Layer 7 of a small transformer language model trained on English Wikipedia (15 layers, counted from 0, width 128).
A neuron's activation on a vector x is SiLU(gate . x) times (in . x), where the dot is the dot product.

Input weights of the MLP neurons that the questions are about. A number n stands for n times 0.0034.
n47 gate: -17 12 20 -26 32 -17 31 9 -8 10 -1 20 -22 -21 -18 4 40 27 -3 8 -2 24 15 -17 -20 -63 -12 6 -34 4 -21 -33 45 -2 -9 15 -11 -19 -42 -17 -46 -3 -40 12 -16 -29 46 -25 42 -25 -4 -10 -9 39 15 -17 55 -10 -54 21 13 -23 -10 -11 12 -56 36 1 -7 34 -18 -52 -37 -20 -31 -8 -13 18 -10 0 -9 24 -21 -10 -23 25 11 6 -8 -64 35 13 8 -15 -2 20 -3 -19 -27 33 -9 -27 36 -23 -5 -32 19 -10 5 0 -18 5 -26 30 27 -28 10 -32 -2 39 40 11 29 -31 -34 28 74 -32
n55 gate: -26 9 -6 21 23 -10 -66 4 10 21 4 4 -1 1 18 27 -36 31 39 23 -49 -1 0 24 31 -24 -23 -27 0 10 -19 40 -38 11 10 -18 43 -43 17 2 48 -14 -1 -6 -49 63 -16 -16 8 0 14 34 30 25 -28 -36 -25 -28 -33 -18 38 -33 7 4 18 -29 11 22 -35 -19 14 -49 -21 -3 -46 54 -50 -55 -22 -32 -5 46 -18 -6 -25 -19 22 -8 -3 -58 -19 -43 -15 11 -22 -9 -19 -34 -6 -41 -15 14 -28 -6 -7 15 -22 -7 -21 15 36 18 4 -1 -24 -1 8 12 -20 -28 -29 -40 -16 -16 25 -1 11 -30
n142 gate: -13 -29 20 -8 -27 -8 -4 -7 -5 39 59 19 34 15 -10 28 3 34 2 -33 22 -4 41 -13 13 -95 -11 11 -13 -13 -45 -12 -9 15 19 9 -80 6 30 14 -10 24 0 -32 16 14 5 3 -25 -22 13 -1 -2 -22 -11 -22 23 26 0 15 -10 40 -1 17 -25 -16 12 21 -23 -1 -9 6 -74 33 40 -7 14 15 -31 3 4 -9 1 -2 4 9 12 3 61 24 53 37 12 -26 24 -4 0 1 -32 -38 -34 -57 -8 -8 6 41 24 -27 -30 6 -35 12 -11 47 40 -57 -30 12 -30 20 37 -8 17 6 -17 2 20 -2
n233 gate: -6 34 21 12 36 8 -11 34 8 11 21 -7 0 -8 -33 14 14 -25 22 23 0 -42 15 -5 23 -14 1 -19 -22 11 -19 29 35 -23 40 -43 -5 24 -31 -36 -3 -37 15 4 -6 -35 -46 24 13 -32 2 -29 -21 -54 25 -24 -9 34 -1 21 -33 -27 2 -32 9 -13 24 10 -33 -35 0 55 -18 -20 -1 9 42 30 -39 16 -4 -24 11 59 -50 14 -27 9 9 -24 -2 -16 -13 -9 -43 15 -9 -7 -48 -7 -4 -37 32 2 33 3 10 4 25 -57 -20 -19 -10 -16 -3 45 -16 19 31 31 -1 -29 12 44 27 3 -29 -49
n47 in: -4 6 -10 16 -28 48 19 -1 -14 11 -25 -32 -29 16 -25 -24 -10 -28 51 -3 4 5 -1 24 -12 7 55 6 41 40 -21 11 -12 -25 -29 -18 24 27 30 -47 -15 16 16 42 -9 3 8 51 -12 -59 -51 12 -14 -3 3 4 7 -32 -7 20 7 -27 9 23 31 30 -35 22 -31 0 -27 1 -7 9 -7 0 -49 -10 19 39 -61 2 -4 -1 1 -2 -38 -2 -13 7 -43 -14 2 -4 8 34 -3 20 36 -31 20 -35 -54 6 3 -35 -1 36 -3 30 -3 2 -25 -1 -23 32 -9 -3 -10 -49 26 -26 -36 0 22 -17 16 8
n55 in: -13 8 -4 -30 -8 41 18 -31 -17 -7 -9 9 -35 9 24 -36 -56 30 -3 39 5 -14 23 -15 -8 1 -28 13 3 11 -20 -2 8 -5 3 48 -15 31 -33 17 -17 32 3 -57 32 -31 -24 36 35 -4 7 6 42 9 13 5 -12 -16 16 22 -31 36 7 -14 15 33 39 22 -13 21 -47 18 45 13 3 -32 -11 -10 -11 42 14 -40 -16 1 1 -38 -5 15 6 -31 -35 -2 42 -17 19 1 31 43 31 4 25 23 11 14 -4 13 -16 4 28 0 -14 -17 42 33 27 17 -5 8 -13 -10 -37 15 5 4 -5 4 19 0
n142 in: 32 -5 35 21 -8 -3 31 -69 -34 -14 -26 14 -8 6 19 17 22 -5 20 -36 -27 11 -18 -42 -18 48 -1 -13 36 -5 -38 -16 -26 50 9 0 -9 39 27 -12 20 -7 10 14 -7 27 -13 -35 -12 5 26 -7 4 -8 17 -19 32 17 -25 -52 -9 -45 37 2 3 -26 18 34 -15 7 17 -15 -4 -51 38 -16 28 41 5 -37 -36 63 -5 -22 0 1 1 -1 -24 -3 43 -6 31 3 5 -6 -23 16 4 -26 -32 -42 -1 6 35 41 -44 -5 -25 -2 3 3 25 -38 -25 10 -1 -2 37 22 6 -34 9 -20 11 14 20 20
n233 in: -40 -3 -47 -6 12 -2 19 15 -22 -10 -12 -6 1 13 -37 11 -7 -6 25 -20 -37 3 -56 -56 -15 0 -28 6 -11 11 -36 1 -20 -11 -36 3 3 30 -12 -31 7 -2 -14 -1 -4 18 -7 -20 38 6 36 -16 -22 5 28 -18 -3 -8 -45 14 -38 -17 36 7 3 -29 -37 -39 25 -48 12 -7 3 11 -15 29 10 5 23 -18 -7 23 29 -12 -36 -3 -31 -1 4 -39 16 22 3 34 -13 -26 2 3 2 -8 18 -75 1 -13 5 15 28 -5 27 32 26 -34 47 -7 -17 4 14 -20 4 9 26 -6 34 31 -18 -17 30 -17

Each question shows a token from some text and the vector x that enters the MLP there. A number n stands for n times 0.06.

" again": -11 -5 21 -10 -10 -17 -10 25 -14 -20 -21 14 12 -13 -7 -26 5 -2 14 -17 -14 18 -1 4 9 14 -32 3 22 -7 -13 6 24 7 16 14 4 -7 -5 0 15 10 -19 -21 -11 -7 -20 -13 31 10 -16 5 -18 14 -1 23 17 7 12 -1 15 -23 0 2 -14 -1 7 -9 11 13 11 -12 7 -5 6 -3 18 -2 -13 -11 -33 8 -1 -11 0 -2 -10 -14 -9 -20 -1 0 22 12 -16 -4 17 -22 11 -3 1 4 4 49 -7 -11 -24 4 -4 13 5 -5 13 -10 -3 -3 34 11 18 -13 8 34 -3 -19 9 14 -5 -19
Which neuron lights up most? n55

",": -2 3 1 9 10 5 1 12 3 8 24 0 -2 39 15 -7 9 -9 15 -1 -2 1 -7 -7 13 -1 -17 -10 -8 -7 -4 55 1 -16 13 -9 -10 19 6 3 4 4 4 -9 -11 -21 8 -2 -9 6 12 -4 28 -19 -4 -4 -1 8 6 -14 -3 -3 -4 -37 -1 -9 0 6 -22 6 -3 -2 -8 10 6 0 -6 -15 -17 2 18 -28 -9 -9 13 18 1 9 -10 0 13 -2 5 -6 -12 -13 -4 -26 7 -15 -9 51 5 11 -2 -14 -22 -6 19 -24 13 5 0 -13 -11 16 43 14 8 -25 -1 -27 -7 -29 -8 -11 2 -6
Which neuron lights up most? n55

"on": 2 -7 -14 6 -18 34 -24 1 1 -23 -49 3 12 -26 17 20 -36 22 -15 -11 49 9 25 -22 12 1 -25 -5 16 0 -16 25 -19 13 -15 -24 -12 8 -3 12 -9 -8 -5 0 30 -12 -15 -16 -9 10 15 26 -16 7 -10 12 38 25 8 -1 -18 -18 -10 8 -3 6 -4 -6 2 1 -7 -18 14 -17 -20 -12 7 -10 -30 32 -10 -12 -53 -12 1 2 -16 -3 -8 -15 -16 27 17 6 7 -26 -16 30 -20 6 -5 -2 2 -23 -35 15 14 29 1 1 11 -22 20 16 12 -1 0 -40 -12 -20 -10 -13 19 -18 35 16 -21 -1
Which neuron lights up most? n47

"rew": -25 -27 2 -4 -1 6 1 -9 14 -12 -5 -12 11 -17 -3 19 -30 -5 4 -9 0 10 48 -12 1 16 -41 -7 -11 -3 -6 14 26 2 -9 17 47 -27 0 1 4 -11 -4 -3 9 -2 -24 -5 3 3 -27 -12 -27 7 12 -21 -25 11 -13 -8 -13 31 3 2 2 15 -14 3 23 3 1 -15 46 16 9 5 -7 -1 -36 13 -33 7 -17 -20 -7 -3 -2 4 -12 -12 -21 -10 16 -2 -1 9 8 15 -11 24 -21 11 28 -15 -4 -12 21 0 1 37 -17 0 -1 -16 37 36 13 -9 14 -25 -22 -23 -9 30 26 5 -24 5
The two highest activations, in order: n55, n142

" States": -19 -5 -5 14 7 1 -11 -17 14 4 1 -14 -25 19 1 18 18 -25 15 -2 6 0 12 -4 -1 7 -36 3 22 -5 -22 68 19 8 9 -3 4 11 -7 -10 -20 0 7 -9 -12 3 27 9 -11 -14 9 -36 -4 2 13 18 16 33 16 21 -5 14 4 11 6 1 -9 -7 -3 20 -10 -8 3 -7 -3 -13 -7 14 -20 -8 -24 16 -31 -4 7 8 -4 3 -7 -48 11 2 11 14 5 -26 -29 25 1 -11 6 7 -9 4 5 -8 -8 -9 6 -2 -4 -2 6 -1 1 -19 23 15 19 5 -12 10 -2 -30 10 4 -40 33
Which neuron lights up most? n47

" second": 4 -10 4 -26 6 8 14 -2 8 11 -5 11 37 3 -4 -5 -9 -37 10 15 -4 10 -2 14 15 4 -29 -10 5 -11 -4 27 28 -8 -2 5 -16 1 4 20 -13 -1 -3 1 18 34 -7 -12 14 6 14 -3 -11 14 5 8 -20 -4 7 7 17 5 -6 2 7 -12 15 -3 -5 16 -24 -5 2 -25 -6 -16 -18 -1 -4 3 -24 20 -3 -37 12 15 -6 4 -45 -1 -5 -1 14 -17 18 10 51 43 -26 0 -5 -21 -8 48 -10 -14 -11 -7 -14 23 9 -10 31 4 -18 2 2 6 29 -39 33 18 -12 25 -31 -8 -2 -16
Which neuron lights up most? n47

"9": 13 -13 -22 -6 -8 15 -16 -23 17 1 -4 -7 -5 0 0 4 -12 8 -16 16 -4 -6 -11 -2 14 10 -10 5 16 -28 19 17 14 2 26 6 19 11 -16 29 8 -17 6 20 17 5 -9 15 -8 -18 16 -12 41 28 0 17 10 6 12 -18 -17 30 -5 24 -18 -3 -1 -17 -2 7 -6 -2 1 -9 -2 -20 8 11 -7 -16 -18 9 -26 1 5 -17 -20 -21 13 -10 5 3 27 -9 -9 -6 -22 -4 8 -16 9 35 9 13 46 -4 11 5 -10 -12 5 14 -13 4 2 0 9 -17 -4 -5 16 -12 -21 -8 -12 -20 16 4
Which neuron fires most, and how strongly? n233, at about 0.37

"6": 6 18 9 -8 2 -3 -3 -13 -2 -5 -26 -12 6 3 2 -15 -1 17 -5 11 -10 -20 -1 -9 13 14 -6 -7 -1 -29 3 19 -15 -2 22 8 15 9 -9 15 1 -28 9 13 36 36 0 -18 1 4 -17 -2 19 31 -22 21 21 -15 -1 -16 -22 20 -20 -2 7 24 24 -21 -11 -8 6 -4 1 -24 18 -25 5 14 -20 5 -18 8 -24 -4 6 -18 -28 4 -16 6 -8 6 26 6 1 3 -35 16 16 -8 -26 28 -2 11 -16 15 -1 30 -4 8 5 -4 12 11 -21 17 10 3 10 -11 -6 9 -8 -8 -12 9 3 4
The two highest activations, in order: n233, n55

"ost": 6 4 -5 -13 -19 -25 13 -35 18 20 19 4 34 32 19 18 -22 -16 21 -5 23 4 -12 7 -10 -12 -28 20 18 4 3 2 2 -12 1 -13 0 -14 17 49 0 -6 -8 25 22 19 -31 4 0 20 -4 -1 28 18 -27 11 13 -26 -1 -8 -9 -1 -31 21 15 -8 17 -1 -36 31 22 -21 -25 17 -9 -15 3 1 -34 -2 1 14 -43 -14 -11 5 4 10 -26 13 -10 -4 1 20 18 -11 11 -15 -1 11 -7 -22 55 -9 15 -24 5 -23 16 31 -16 30 6 -20 0 17 -12 -10 5 -25 -6 7 -13 -11 -33 6 13 -17
Which neuron lights up most? n142

" return": 5 0 -24 -4 -9 -14 21 16 9 -12 -21 6 -16 -22 12 -30 4 -13 10 -10 3 11 -22 -3 33 11 -21 13 -18 6 13 27 6 3 20 25 -1 -22 -5 -5 34 11 -12 14 -11 14 -35 16 -12 6 -12 24 19 -5 1 19 16 15 5 4 2 -27 11 7 16 10 -13 -19 12 11 -1 -4 14 -15 22 7 1 -3 -23 0 -1 5 2 -9 7 -15 -10 7 -7 -26 -7 4 40 -18 5 -1 -12 -1 18 3 -4 11 -18 39 -13 12 5 14 -14 17 -18 -24 9 12 -23 -2 11 -8 26 -4 19 -7 -4 10 12 6 -14 -21
Which neuron fires most, and how strongly? n55, at about 0.21

" C": 20 2 -1 31 -1 6 -25 -30 -11 -17 11 -6 -16 22 17 41 -36 10 -5 -10 11 2 -25 -3 41 -1 -37 25 21 4 -6 -7 3 20 11 2 6 -6 8 -1 30 13 -5 6 -7 -19 -14 12 -10 -5 4 -9 7 -21 16 8 40 -2 -4 2 12 -15 -9 -17 16 -5 18 -9 -16 11 25 -3 12 -6 19 -4 15 -8 -1 12 24 3 -11 0 -1 2 -2 17 7 -7 3 0 -21 -7 1 24 -12 -78 32 -25 -12 -4 17 50 0 3 -6 -9 -1 9 -5 7 -1 -17 -2 -8 1 -2 23 -10 -5 -15 13 -28 -2 -15 9 -8
Which neuron lights up most? n142

" |": -25 3 8 -5 -7 -3 -4 -12 0 -6 3 35 6 -8 -4 -16 17 -14 0 14 0 6 3 5 25 -1 -27 11 6 -35 -7 30 9 -13 16 -8 -11 6 -3 -15 10 15 10 -5 -8 -1 1 11 -14 -3 10 -7 22 3 8 7 6 17 -14 5 -6 -7 -9 0 16 -2 -15 9 0 4 22 0 -1 -7 -5 -2 -17 -4 -16 4 22 8 -5 3 14 12 7 -8 3 8 9 6 15 -11 -12 1 0 11 4 -5 6 5 -12 25 -9 20 6 -5 2 -3 -7 -10 -11 -24 -19 -2 14 14 -1 -15 8 -1 -21 -8 -2 4 4 6
The two highest activations, in order: n142, n47

"arl": 17 -7 0 -19 -15 6 9 12 -4 13 20 -6 -4 -13 -5 3 42 -28 38 3 0 8 -2 -11 5 -11 -10 3 -2 -3 -47 28 1 9 -7 -3 3 -4 -11 1 -25 -12 7 -8 7 -13 8 -52 -8 21 -15 -7 27 -4 27 -24 -22 21 -28 -19 13 18 -18 4 -9 -30 2 21 7 29 35 9 7 4 18 16 38 1 5 -12 4 -30 -26 -2 10 -15 -3 36 8 -46 16 13 -15 -19 1 -7 30 1 7 15 2 28 -14 -26 15 0 7 0 -27 13 -14 -14 -24 -25 21 6 -8 34 -3 -15 -3 -29 8 -5 13 6 -12 7
Which neuron lights up most? n142